Layer 8 of a small transformer language model trained on English Wikipedia (14 layers, counted from 0, width 64).
A neuron's activation on a vector x is ReLU(weights . x + bias), where the dot is the dot product.

Input weights of the MLP neurons that the questions are about. A number n stands for n times 0.021.
n7 (bias -0.046): -39 -12 8 -4 -12 -11 -5 -9 -30 -17 -24 -33 13 27 -11 27 -26 6 16 14 -17 13 -6 18 36 -12 -16 -15 -19 16 5 40 -7 29 -5 -12 -9 -16 19 -19 11 10 -18 -12 17 -7 -7 26 -56 -7 -20 17 11 -25 -3 -18 16 12 4 -14 -1 21 -26 -20
n29 (bias -0.104): 1 26 -22 -22 -9 14 1 -2 20 32 3 -22 16 8 -8 6 -20 0 -12 -34 27 -10 6 -4 16 -14 -21 -4 -8 0 35 6 10 9 -4 -26 -6 28 11 -21 -29 -1 15 8 -1 -20 -25 -22 -9 6 13 26 11 -19 -15 -17 -20 -2 -8 -9 10 4 8 24
n35 (bias -0.082): 9 15 -1 11 -24 13 -14 -14 11 12 23 -16 9 -3 -21 -19 30 10 -21 -25 1 7 5 3 -10 2 -13 6 11 -1 19 -7 9 -5 1 11 28 33 -5 11 -1 -7 -9 8 10 12 -8 -11 -20 -10 5 8 -12 10 -11 -7 -15 -32 -6 -11 -7 -1 -13 -1
n37 (bias -0.090): -4 -27 -10 -5 4 -31 12 17 44 -10 -16 -30 -15 -3 27 44 -2 -31 -13 21 25 13 -11 21 92 -5 26 -1 -3 -1 13 41 10 -11 -14 -21 -14 -7 -15 16 -5 4 15 -8 -17 26 4 -10 -33 -14 -25 -9 17 9 -5 4 30 8 25 32 11 17 9 14
n38 (bias -0.135): 12 -9 -12 -15 -2 4 0 -17 -30 -8 5 -10 -9 4 -12 -7 27 -22 13 7 4 -3 -2 14 52 -13 2 -15 16 -27 -59 -12 -15 -21 -45 -10 19 3 7 33 21 2 -12 7 -11 -2 17 3 3 18 0 -12 -2 22 -29 -47 15 -20 15 -11 -31 24 48 -8
n42 (bias -0.073): -6 -2 9 -16 -21 4 -17 -16 31 3 -8 -1 36 16 8 17 -5 12 4 -4 -15 -48 33 9 79 19 0 27 -2 22 14 -13 -7 -21 3 -14 -31 13 -26 19 0 6 1 -10 -31 20 16 -6 -16 2 7 46 -8 -19 19 -26 7 -12 8 -36 -23 16 37 43
n50 (bias -0.074): -11 6 -8 13 0 -36 2 -8 11 -9 -10 5 -3 21 30 -50 7 -9 -9 10 22 -2 -6 42 11 11 -9 19 -12 12 13 -22 10 2 -6 -11 -7 11 -23 18 -10 -12 -10 18 0 22 8 -14 13 -22 -21 6 38 -4 5 -45 17 -17 12 9 -19 -6 2 19
n58 (bias -0.078): 4 -25 -5 -5 2 -27 -16 15 21 40 -10 10 16 4 23 -1 -18 -15 7 -14 -7 7 -28 16 9 27 12 16 26 0 -13 -3 12 22 16 49 -7 -17 3 -11 -8 -16 2 -30 -7 5 -14 34 -4 21 -20 29 10 -25 12 -13 9 7 -38 -24 26 0 -12 -3
n62 (bias -0.081): -33 -12 42 38 25 0 -11 -7 -6 -10 -24 -33 -21 -8 7 -15 13 -5 -1 -37 -29 54 -3 -4 -24 -9 -9 -2 -12 10 12 -21 -24 -34 4 -7 19 32 -28 0 -15 -26 -15 6 4 4 0 19 2 3 -10 7 11 5 -22 -1 13 0 11 12 -28 -21 -4 -30
n66 (bias -0.112): -35 1 -5 -21 -30 -23 13 -8 48 12 -2 -19 -7 15 14 23 13 32 -11 -12 -2 -1 13 -3 -4 3 0 -12 -26 -30 4 1 14 -14 -17 14 -18 39 5 3 10 -18 -8 11 28 -6 -19 -4 14 -10 3 -8 2 8 -23 4 -15 -5 -13 -9 -1 -12 -9 -17
n80 (bias -0.107): -52 11 8 15 16 18 -30 -8 6 -7 12 5 8 7 10 1 16 28 -20 -25 -13 4 -9 36 -12 -14 15 19 -28 -15 -16 19 -19 19 18 -3 14 -6 9 -15 24 23 11 45 -21 -15 -10 -2 -7 -21 10 -21 2 -1 1 18 -6 4 19 -18 1 -3 -17 -15
n86 (bias -0.056): -41 3 20 -6 10 -20 8 44 -10 -17 12 -10 0 1 4 -1 -1 1 -27 20 -18 -5 3 25 18 -30 -18 -1 -5 8 10 -17 -20 26 19 -10 1 -24 -12 19 18 -19 -7 17 -19 23 26 6 -12 36 2 18 21 -10 19 -18 21 -23 15 3 22 -27 33 -34
n93 (bias -0.025): 6 -8 -7 4 0 -46 5 1 8 -7 -3 0 21 -6 24 24 13 -29 3 12 16 -17 0 10 23 5 14 19 -9 24 22 0 -10 -2 -25 22 8 -9 -15 26 9 1 -5 -11 -2 -12 -2 -9 -21 -2 5 0 3 -14 1 15 5 5 17 -6 -4 -16 2 -44
n95 (bias -0.071): -20 7 7 -6 -12 -20 -5 -9 -14 19 -1 -22 -16 -4 -5 6 14 -13 12 -5 -6 -24 -16 33 22 17 -30 -29 -25 -39 -12 52 -21 10 -24 6 33 0 -2 3 -14 55 25 10 12 -7 21 -22 1 -2 -1 18 -6 8 -15 28 1 5 17 -7 19 2 -8 -8
n96 (bias -0.069): 7 -3 -15 10 35 -6 -49 -19 3 22 21 17 17 -18 5 -10 6 -4 -7 -28 -14 31 -11 14 -4 -23 -4 11 -25 12 -42 -5 -2 -20 -18 31 -6 22 7 -33 -16 19 -4 9 -2 -17 -21 -20 -2 -9 6 17 15 3 -13 -16 -7 17 50 -11 12 19 2 -14
n106 (bias -0.074): -37 7 -12 1 -21 -18 -9 16 -6 -4 -8 -24 25 29 23 -4 32 21 -27 -12 19 2 14 -2 20 11 -19 14 -1 -12 32 -13 -1 1 -28 -25 -21 -7 23 -14 -16 17 16 25 -2 4 -3 17 -28 -25 -29 -19 21 29 -18 2 -32 20 -21 -4 -10 4 33 -13
n114 (bias -0.105): 21 1 29 3 19 5 -10 23 -2 -32 -16 8 19 22 23 14 -4 5 -4 20 19 72 -6 9 26 -44 -37 -7 -15 28 25 -9 -15 9 2 4 0 12 1 30 -44 -2 -6 17 40 -26 10 -9 26 -3 5 -13 21 -17 1 17 -13 -3 -9 -37 -25 31 -36 -25
n122 (bias -0.089): -54 -4 -4 -3 -47 4 26 -14 5 -12 -4 -17 12 7 -13 -4 29 -5 -20 11 -10 -17 -10 -21 30 17 4 8 -23 1 -1 -21 18 8 -8 2 -1 -1 5 8 -17 22 3 2 -26 1 19 15 12 5 22 -36 -21 -20 6 1 -15 -15 -35 17 23 16 -9 -9
n130 (bias -0.059): 0 5 -17 4 4 -5 23 0 -8 8 -10 2 4 -29 -27 30 29 10 27 -13 2 13 3 -9 -4 -30 -36 -8 -3 1 5 -18 8 12 7 -3 -6 17 16 13 -20 24 2 12 9 -16 -5 7 -14 -3 2 40 -9 14 -28 -6 -12 12 -4 -20 3 2 13 17
n145 (bias -0.022): 0 -21 0 16 -8 -9 -12 12 23 6 -21 -19 -10 3 -13 -9 4 -1 31 -29 13 -28 -2 -24 7 -8 -6 -6 0 -4 -9 2 5 -23 -8 -11 7 35 -30 11 2 6 -18 4 30 29 39 14 13 10 4 -2 3 -29 -3 -1 20 11 7 15 -11 -7 -10 -13
n155 (bias -0.090): -38 25 6 4 16 19 8 20 -2 26 11 27 -1 41 10 27 14 1 -1 10 9 20 -17 29 9 -2 -1 -9 -31 7 6 -5 -1 -7 -3 0 -9 4 -2 -3 -21 6 20 -6 22 -3 -9 -32 -24 -38 28 -5 22 -33 -6 -10 -11 -20 -10 -14 -4 23 8 3
n168 (bias -0.030): 32 2 -13 -13 -12 15 -20 -10 25 3 10 3 6 5 -5 18 26 -10 -7 17 51 -14 -17 0 13 -20 -13 -15 -22 -1 1 -25 -31 8 -7 34 8 -10 -5 12 -5 -8 -10 11 -12 20 18 -13 9 -10 27 21 24 2 -25 8 16 0 -24 13 -5 -8 -15 19
n172 (bias -0.097): -26 33 -15 -20 -9 1 7 -11 24 -19 -37 -8 15 8 34 -1 23 10 0 -8 34 -1 -6 -30 7 -32 -17 -17 -4 -28 14 8 -5 -6 1 -3 22 6 -37 -8 21 1 31 -23 -27 -10 6 2 10 17 16 12 17 20 -8 -6 -6 5 7 14 3 14 -19 20
n175 (bias -0.137): -2 -9 -17 37 -3 7 -10 -17 7 7 5 -18 -4 -6 13 -4 0 -7 -28 -15 -2 2 -47 40 -3 -50 -19 -20 19 6 -23 -36 -14 -11 1 -7 -9 -16 -3 -12 -20 32 -25 26 -17 29 6 5 -9 9 -18 10 -5 25 22 29 -24 26 16 -39 -13 -11 0 -19
n199 (bias -0.063): 1 -18 -8 5 20 2 4 -22 -22 -35 -5 -8 1 7 0 17 0 1 -2 19 6 19 -12 -5 2 12 16 -3 -3 -4 -7 7 -12 7 13 37 4 -2 -19 13 27 18 7 10 -21 -20 -29 1 -22 21 17 12 9 -31 -61 -7 -17 -11 28 -17 0 11 4 -7
n205 (bias -0.037): 0 9 -3 0 -26 -16 8 12 6 -1 12 1 -6 22 40 -13 4 13 -3 0 -13 14 -11 -16 -1 -10 13 -8 19 8 0 31 -61 -20 21 12 -22 -2 7 3 3 -31 -7 -20 -25 30 9 -8 11 27 -20 27 9 -12 12 -17 10 -3 5 -29 -12 -7 22 -8
n218 (bias -0.092): -16 0 15 -17 2 1 -6 -8 59 -4 -15 9 -8 10 32 -13 2 17 -21 -10 -13 -11 8 -1 -21 7 -16 -1 -10 -2 -18 23 10 8 -20 -12 -24 14 13 7 -15 13 13 4 35 3 16 12 22 5 -2 -4 27 22 1 -22 42 20 -24 14 -1 10 -13 -16
n221 (bias -0.081): 13 26 -1 -2 -8 6 -8 8 3 28 6 -26 -15 28 33 3 20 -44 15 -4 -13 8 -30 0 -8 -10 -2 -2 -51 -10 8 -28 -1 -7 4 8 -22 -6 -1 -23 -30 3 -24 -11 0 -21 -9 -25 -7 -5 17 10 21 -33 -10 -1 -7 -18 1 30 7 16 12 1
n222 (bias -0.105): 2 -22 15 -25 -1 -2 -1 24 13 -22 -3 -10 7 -25 -4 -3 -30 -6 -58 2 19 -10 16 14 19 -42 -12 44 10 -20 11 38 2 1 -6 6 -6 -16 6 -25 0 7 7 -9 -16 27 30 -7 -17 40 29 3 31 -17 0 6 19 1 21 -10 12 -29 -22 -6
n230 (bias -0.078): 14 21 34 -3 -2 10 5 27 -11 1 9 -23 17 -5 -27 8 17 23 -1 -9 6 1 25 2 10 -26 4 -10 21 22 7 -9 -23 -33 -10 1 -7 11 -10 4 -35 14 6 22 -5 23 31 -13 -4 4 13 7 9 -18 1 14 -31 -29 -8 17 43 11 13 14
n240 (bias -0.052): -20 20 -20 4 1 -5 -5 27 -11 7 -1 -27 2 -1 7 -11 7 16 2 -5 23 16 -4 -15 1 10 4 -11 10 13 -5 5 -2 24 -23 -7 -9 20 -19 10 32 -4 -5 21 -7 -4 -4 29 4 -7 -7 16 0 6 0 -20 -1 -10 0 5 6 0 13 17
n254 (bias -0.053): 7 -12 21 -22 15 11 5 -1 -13 -10 5 -29 21 20 23 -8 5 -16 -27 -8 -14 1 4 24 20 -30 2 16 0 -19 8 13 -2 4 24 -11 -30 -16 -18 -3 42 -25 -28 -9 -18 21 -2 12 5 26 -17 -4 -5 -22 21 -1 11 -7 10 -29 -20 22 -17 -6

Each question shows a token from some text and the vector x that enters the MLP there. A number n stands for n times 0.047.

"ag": -8 -12 -9 -11 33 7 -14 -14 -36 -11 29 41 11 9 -14 -25 -19 12 22 -1 15 0 15 -29 3 -17 28 -13 38 -24 -4 -6 14 -9 12 16 6 -11 -4 5 -11 8 14 9 7 -7 -23 -27 2 -19 -46 9 -35 -9 -6 12 36 35 -1 44 -24 -5 -1 -6
The neuron with the highest activation: n96

"\n": -3 8 -19 -20 -2 -7 -10 -20 -26 28 -18 21 -5 7 -25 -16 -24 12 13 29 -13 1 37 -25 -22 -27 19 22 26 -13 31 -18 38 13 9 -3 -1 8 -13 7 -1 24 25 1 9 -21 2 -34 11 -8 -39 13 -29 -9 -8 35 34 -17 7 13 -8 -28 -7 -3
The neuron with the highest activation: n130

" A": 19 -4 -3 8 14 -15 0 -6 -20 -7 55 7 -11 -3 -26 -9 -37 5 4 16 6 -1 32 -26 -41 -20 22 -5 28 -19 15 -16 27 14 1 0 27 -1 1 18 4 5 11 -5 10 -9 -12 -33 5 -40 -34 4 -33 -17 5 13 41 -11 -20 34 5 -18 14 9
Which neuron fires most, and how strongly? n35, at about 1.3

"it": 24 -3 -1 -22 -8 18 11 -18 -26 -10 51 4 -9 -3 -5 -37 -30 5 4 24 22 -6 6 -47 10 24 24 -25 27 -15 21 -29 33 11 26 15 10 -3 -15 -18 -18 3 33 10 21 -17 -3 -35 13 -25 -41 3 -21 16 -12 33 29 -2 -17 19 2 0 -5 -7
The neuron with the highest activation: n35

"-": 5 -15 -29 -16 -11 0 -1 -11 -19 5 -12 36 -6 10 0 6 -41 12 23 30 -5 2 39 -17 -19 -31 7 8 6 11 16 -30 27 12 30 1 4 -11 -10 13 -1 -2 19 3 15 -27 -14 -20 3 -8 -31 4 -28 -13 23 42 37 -18 -9 23 -27 -8 -5 -12
Which neuron fires most, and how strongly? n114, at about 2.3

"v": -31 -18 12 -19 26 3 -8 -41 -12 4 23 9 -1 25 13 -9 -30 -9 3 20 27 7 33 -30 -6 -6 -3 4 18 9 -9 14 28 3 30 3 26 -25 -2 -9 -3 10 6 -18 14 -1 -15 -31 1 -23 -40 4 -17 -19 -10 20 42 7 5 7 -26 -16 -13 -4
Which neuron fires most, and how strongly? n7, at about 2.8

" F": -13 5 -22 -2 -1 6 15 -28 -31 28 57 11 2 5 -33 -11 -35 14 -2 14 0 -1 15 -40 -30 -17 24 12 13 -16 2 -12 5 21 19 6 34 -9 -22 -2 -14 15 25 -3 5 -12 -9 -4 14 -30 -17 5 -43 -21 29 39 33 7 -5 7 -6 -32 15 -8
The three highest activations, in order: n80, n35, n122

"c": -16 28 -22 -18 10 -13 -2 4 -12 -12 28 12 2 17 -6 -21 -21 -5 3 2 -6 10 33 -38 -26 13 30 -22 59 3 14 -13 -13 -9 6 12 13 -26 -22 0 -12 6 19 -19 11 -11 -24 -25 -1 -9 -33 7 -12 21 -14 32 36 13 5 36 -27 -32 11 14
Which neuron fires most, and how strongly? n205, at about 2.2

")": 7 3 9 -10 -6 -1 7 -36 -8 -2 20 14 -13 12 -1 -3 -22 -6 22 9 -23 -14 2 -58 -24 -10 27 2 42 -14 27 -14 19 21 11 0 2 8 -14 3 -12 10 5 -6 19 0 -4 -53 20 -10 -22 0 -31 -21 12 51 38 -8 6 6 4 -16 -9 -2
The neuron with the highest activation: n145

"t": -16 -6 -6 -17 20 2 11 -18 -14 -5 55 6 -16 14 -7 2 -33 17 2 34 -4 6 35 -12 -6 -19 36 -13 36 -6 8 -35 13 6 11 22 10 -29 2 -16 7 24 2 -13 11 -17 -31 -49 1 -10 -26 9 -20 -10 -15 36 37 5 -10 14 -21 -16 -1 -5
The neuron with the highest activation: n199

" l": 23 -25 -19 -1 8 27 -12 -37 -9 9 62 22 -8 2 -9 -2 -14 1 -2 -4 7 -3 18 -65 12 -6 19 15 0 -9 9 -4 15 -20 25 1 19 -19 -11 7 -11 4 -4 1 13 -6 -11 -21 -9 -27 -39 9 -8 -2 6 26 42 -10 -6 38 8 -30 -4 -9
Which neuron fires most, and how strongly? n168, at about 2

"as": 1 16 8 -21 -3 13 -21 -32 -24 -19 22 14 -5 7 14 -11 -31 11 30 1 3 -8 11 -21 9 -6 23 2 29 -16 19 -12 10 33 22 -3 -7 -10 -12 -13 -4 1 29 23 9 -9 -20 -22 8 -20 -25 18 -19 -3 -31 29 39 14 -16 35 -43 -29 -4 -5
The three highest activations, in order: n168, n199, n80

" (": -4 -11 -23 -17 -6 -16 -10 -26 -8 5 20 28 20 19 -7 16 -40 3 -1 26 0 -1 12 -39 -45 -12 11 11 20 -12 2 -11 30 -3 9 -14 -3 -6 -6 -6 -3 18 23 6 19 -15 -17 -19 17 -11 -38 5 -23 -2 31 30 38 -5 -3 41 4 -40 3 2
The neuron with the highest activation: n218

" th": -39 -6 8 -12 13 5 11 -23 -13 12 46 34 -13 22 -24 -27 -11 16 -7 19 13 6 22 -43 -6 -18 36 1 10 -6 8 5 -7 5 9 4 -14 -4 -2 6 -26 15 3 -10 0 -15 -9 -39 30 -28 -24 10 -8 -36 26 30 34 -15 -12 30 -20 -8 13 -6
The neuron with the highest activation: n155

"4": 11 -16 2 -4 -8 1 0 -41 -18 -8 42 28 8 9 19 -1 -8 -1 15 5 11 -8 24 -43 -26 -15 31 -5 6 -22 1 -10 11 8 5 6 13 -12 -25 -10 5 16 -5 -5 21 -13 -3 -22 3 3 -19 8 -27 -11 22 54 37 -20 8 23 -42 -50 -2 2
The two highest activations, in order: n93, n145

"ec": 2 12 1 -7 -13 2 27 -25 -8 -16 53 16 -13 9 6 -4 -13 6 -6 10 16 -6 35 -56 -19 16 22 12 2 -3 24 -19 1 -6 13 9 17 -18 -12 -8 -23 16 44 8 20 -34 -14 -30 -9 -26 -43 13 0 -19 -13 30 32 0 8 4 -20 -19 1 -2
The neuron with the highest activation: n199

"ar": -25 -36 -7 -23 24 9 -28 -8 -24 -6 21 15 -2 1 -3 -6 -32 1 7 26 18 2 16 -13 -12 -7 37 0 50 -7 3 -7 20 16 27 9 21 -13 -6 2 -6 23 21 -45 24 -5 -9 -41 -10 -1 -30 1 -31 -11 10 11 39 -4 -4 21 -24 -11 -4 -11
The neuron with the highest activation: n58

"ivers": 2 12 -3 -3 8 -10 6 2 -36 -16 58 0 1 8 2 -6 -27 -6 20 -5 4 -4 33 -48 -25 -2 27 -6 41 -3 4 -10 25 22 -2 -9 5 -4 -29 -5 -5 34 1 10 12 9 -17 4 2 -28 -39 0 -44 -2 -9 16 34 2 15 34 -29 -42 0 9
The two highest activations, in order: n240, n145

" after": -26 15 18 -33 4 -10 14 -11 -18 0 47 10 -1 22 -26 -10 -29 9 -2 19 -8 -14 19 -41 -6 -27 36 6 26 -19 26 -21 35 23 18 1 -19 -11 -19 -1 -4 -3 23 0 13 -5 25 -19 13 -19 -25 14 -17 -25 5 18 34 -17 -11 18 -13 -32 8 9
The neuron with the highest activation: n86

" as": -13 -3 7 -4 4 -1 13 -17 -34 -16 32 23 -11 9 -4 -19 -33 -4 -10 20 0 -1 25 -8 -10 -12 -1 6 29 1 8 -26 23 31 40 -4 -3 -12 -22 -5 2 3 -9 17 9 -24 3 -54 2 -18 -24 11 -4 -17 30 30 40 -23 -4 29 -15 -28 12 4
The neuron with the highest activation: n86

" s": -30 1 10 -2 -12 2 14 -45 -27 4 54 32 -17 0 -28 -5 -22 7 -3 19 16 0 36 -50 -12 -6 12 18 14 -14 5 -23 -9 7 37 9 4 -14 -10 6 -6 14 2 -12 14 -18 8 -26 25 -18 -31 24 -14 0 7 14 35 -11 -15 39 -19 -30 2 0
The neuron with the highest activation: n168

"ord": -28 -13 -19 -15 29 17 4 -37 -48 4 47 31 13 -3 -9 -29 -39 9 6 5 -3 -9 47 -21 -18 -14 26 -14 19 -3 -3 -9 23 10 17 -2 9 -12 -9 -2 -10 12 -3 -8 19 18 -22 -42 24 -29 -17 14 -11 -4 7 14 36 21 16 -1 -12 0 -8 -7
The neuron with the highest activation: n96

"il": 12 -14 -6 -13 12 17 -6 4 -13 -32 24 31 11 -2 -11 -30 -31 -10 1 6 3 -3 8 -52 -9 1 15 -18 45 -14 12 14 25 7 11 -4 16 -17 6 0 -11 14 26 0 11 -2 4 -19 -25 -31 -55 6 0 15 -12 23 35 9 12 30 -23 -25 -12 15
The neuron with the highest activation: n37

" ar": 5 -15 2 -27 4 -2 -7 -14 -9 -2 53 29 -9 14 -17 3 -24 20 0 24 26 9 15 -35 -40 -6 22 17 12 -7 13 -12 4 24 24 27 -5 -17 -15 11 -17 27 11 -16 19 -18 -4 -29 7 -45 -38 11 -23 -11 8 4 32 -17 -4 29 -30 -22 -6 9
Which neuron fires most, and how strongly? n168, at about 1.8

" E": 21 -36 -14 -8 -3 -1 5 -7 -12 18 22 32 -6 1 -13 -12 -28 7 10 14 4 7 24 -20 -30 -28 15 8 36 -10 16 -18 16 10 29 7 36 -23 -12 0 8 17 12 -29 9 -39 -10 -21 -7 -14 -28 2 -33 -27 6 20 40 -12 3 31 1 -28 7 -5
Which neuron fires most, and how strongly? n58, at about 1.3

"m": -4 -13 -11 -32 0 -5 20 -31 -6 0 24 -6 2 14 21 9 -22 5 13 14 3 12 35 -33 9 1 16 9 4 -12 1 -17 38 -12 4 8 3 -26 -22 -9 4 14 11 14 7 -1 -17 -56 -4 -36 -15 11 -28 -8 4 24 43 3 2 44 -30 -28 5 -4
The two highest activations, in order: n37, n93

"ine": 14 19 14 -30 -1 14 0 -3 -32 -21 7 17 1 -15 12 -11 -19 -3 35 16 -12 -2 16 -61 -14 0 11 -18 39 -10 13 -11 36 0 10 1 9 -4 -5 -10 -7 3 25 9 3 10 -16 -43 3 -2 -52 15 -25 20 -2 33 35 9 -8 8 -14 -17 -20 16
The two highest activations, in order: n172, n130

"er": 0 -12 2 -8 1 22 -21 -25 -18 -13 43 16 -7 -1 5 -35 -16 15 8 14 -7 6 2 -43 2 -16 34 0 21 -11 24 -24 45 5 27 3 -2 -5 5 -6 -8 -4 25 -6 19 2 -4 -48 1 -35 -56 -11 3 2 3 23 35 6 -9 35 -14 4 1 -8
The three highest activations, in order: n50, n35, n218

"in": 7 5 3 -34 6 4 -9 -1 -39 -8 49 17 4 6 -8 -16 -24 -9 28 9 29 0 10 -47 -15 2 10 -11 40 10 34 -17 -3 5 5 -14 21 -14 -27 -8 -6 39 14 -8 15 -3 -10 -49 -14 -6 -41 12 0 5 -7 12 33 -1 -6 23 -18 -29 6 15
The neuron with the highest activation: n29

"our": 32 -2 0 -24 -4 2 -24 -13 -38 -23 67 16 5 5 3 -29 -20 6 12 19 16 -7 12 -67 -9 -15 31 -11 48 -8 9 -21 26 6 9 13 12 -8 3 -9 -1 2 11 1 18 3 -3 -27 0 -30 -43 -3 -7 -15 -6 14 33 -4 4 25 -9 -9 0 21
Which neuron fires most, and how strongly? n168, at about 1.1

"wo": -3 -5 1 9 7 10 -12 -17 -51 5 61 32 -13 3 -6 -23 -37 14 -4 40 -1 2 21 -25 -3 -14 28 -10 -1 5 17 -14 10 3 23 13 17 3 2 -23 -11 17 1 -3 13 -4 -12 -33 -15 -18 -39 -15 -11 -21 21 29 35 -9 15 17 -25 -17 -11 6
The neuron with the highest activation: n155

",": 3 2 -3 -17 -5 -1 13 -38 -15 14 38 10 -6 22 0 -11 -28 11 12 23 -21 -16 18 -44 6 -26 13 7 22 -4 19 -5 25 14 17 -11 -10 0 -14 -8 -10 4 22 19 23 -6 -12 -34 -3 -13 -26 3 -24 -9 26 31 39 -35 -12 23 -7 -20 1 -1
The two highest activations, in order: n29, n42

"ased": 21 -31 7 -9 -11 2 29 -42 -36 5 59 39 -6 -4 5 -30 -28 4 -6 -6 -7 -10 -10 -36 8 -17 16 -12 25 -5 12 -16 46 4 19 -5 0 -4 -19 3 -8 21 5 23 12 -6 0 -18 5 -35 -14 24 -19 -13 9 52 30 -5 3 -5 -31 -1 -3 10
The neuron with the highest activation: n175

"y": 13 12 5 -11 -11 -5 3 -21 -18 -15 39 30 0 12 -12 -23 -22 6 16 27 -3 -8 14 -44 17 -12 28 -7 34 -17 21 -14 18 12 1 21 8 0 -7 -4 0 -14 44 -3 12 -8 -13 -59 24 -27 -42 11 -19 1 -3 2 37 0 -20 21 -20 -19 -5 -3
The neuron with the highest activation: n205

".": -3 -22 -1 -20 -1 3 14 -17 -21 23 22 23 5 9 3 1 -20 10 2 33 -19 -9 39 -50 -3 -25 18 3 10 -30 8 -11 34 12 20 -6 -5 6 6 4 3 -7 43 21 14 -3 -28 -43 12 -18 -31 1 -12 -15 -10 14 37 -17 1 19 8 -40 -16 -7
The neuron with the highest activation: n66

"nd": -17 3 3 -24 30 7 11 -15 -36 -9 57 14 11 16 -29 -15 -45 11 5 22 -5 5 38 -36 -10 -24 29 -9 25 1 7 -23 8 20 -2 15 4 -16 -6 -11 -8 20 7 20 2 -5 -2 -38 -2 -16 -36 1 -44 -12 11 29 33 19 -8 19 -9 -4 -1 7
Which neuron fires most, and how strongly? n230, at about 1.1

"s": -4 19 10 -15 -19 -13 5 -33 -23 3 36 23 -18 14 0 -26 -31 21 1 20 -18 -7 8 -68 8 0 12 5 37 -24 -2 -16 28 11 16 8 -12 -15 -3 -15 -11 5 32 -1 12 -11 -3 -35 6 -18 -26 21 -4 15 2 22 35 4 -8 50 -15 2 -2 -2
Which neuron fires most, and how strongly? n218, at about 1.7

" r": -39 -12 23 -4 8 24 21 -13 -37 22 39 26 -25 8 -25 -12 -36 18 16 1 11 4 16 -45 -14 -15 16 18 -7 3 15 -7 20 7 51 10 -3 -5 -1 1 -11 -13 11 0 -1 -8 -18 -36 5 -21 -49 15 -14 -20 0 27 28 5 2 34 -11 -28 -2 -7
The three highest activations, in order: n62, n155, n80

"e": 5 13 -10 -23 -7 18 5 9 -23 -5 38 8 -22 23 -12 -10 -24 10 12 30 -23 14 3 -36 -17 -5 39 -9 40 -20 15 -14 2 8 6 -2 8 -13 5 -8 -1 -6 12 -10 20 6 -19 -42 -11 -12 -37 4 -37 3 -7 20 40 1 1 35 -30 -16 8 7
The neuron with the highest activation: n205

"ame": -13 28 3 -28 -21 -1 13 -20 -12 2 47 9 -14 -4 11 -11 -12 -4 7 -4 -15 -4 6 -14 -21 -19 17 8 15 -23 11 -2 36 22 25 -13 -1 -15 -34 3 -27 15 45 9 18 2 3 -45 32 -26 -22 13 -30 -17 10 33 32 -1 -7 18 -21 -18 11 10
The neuron with the highest activation: n95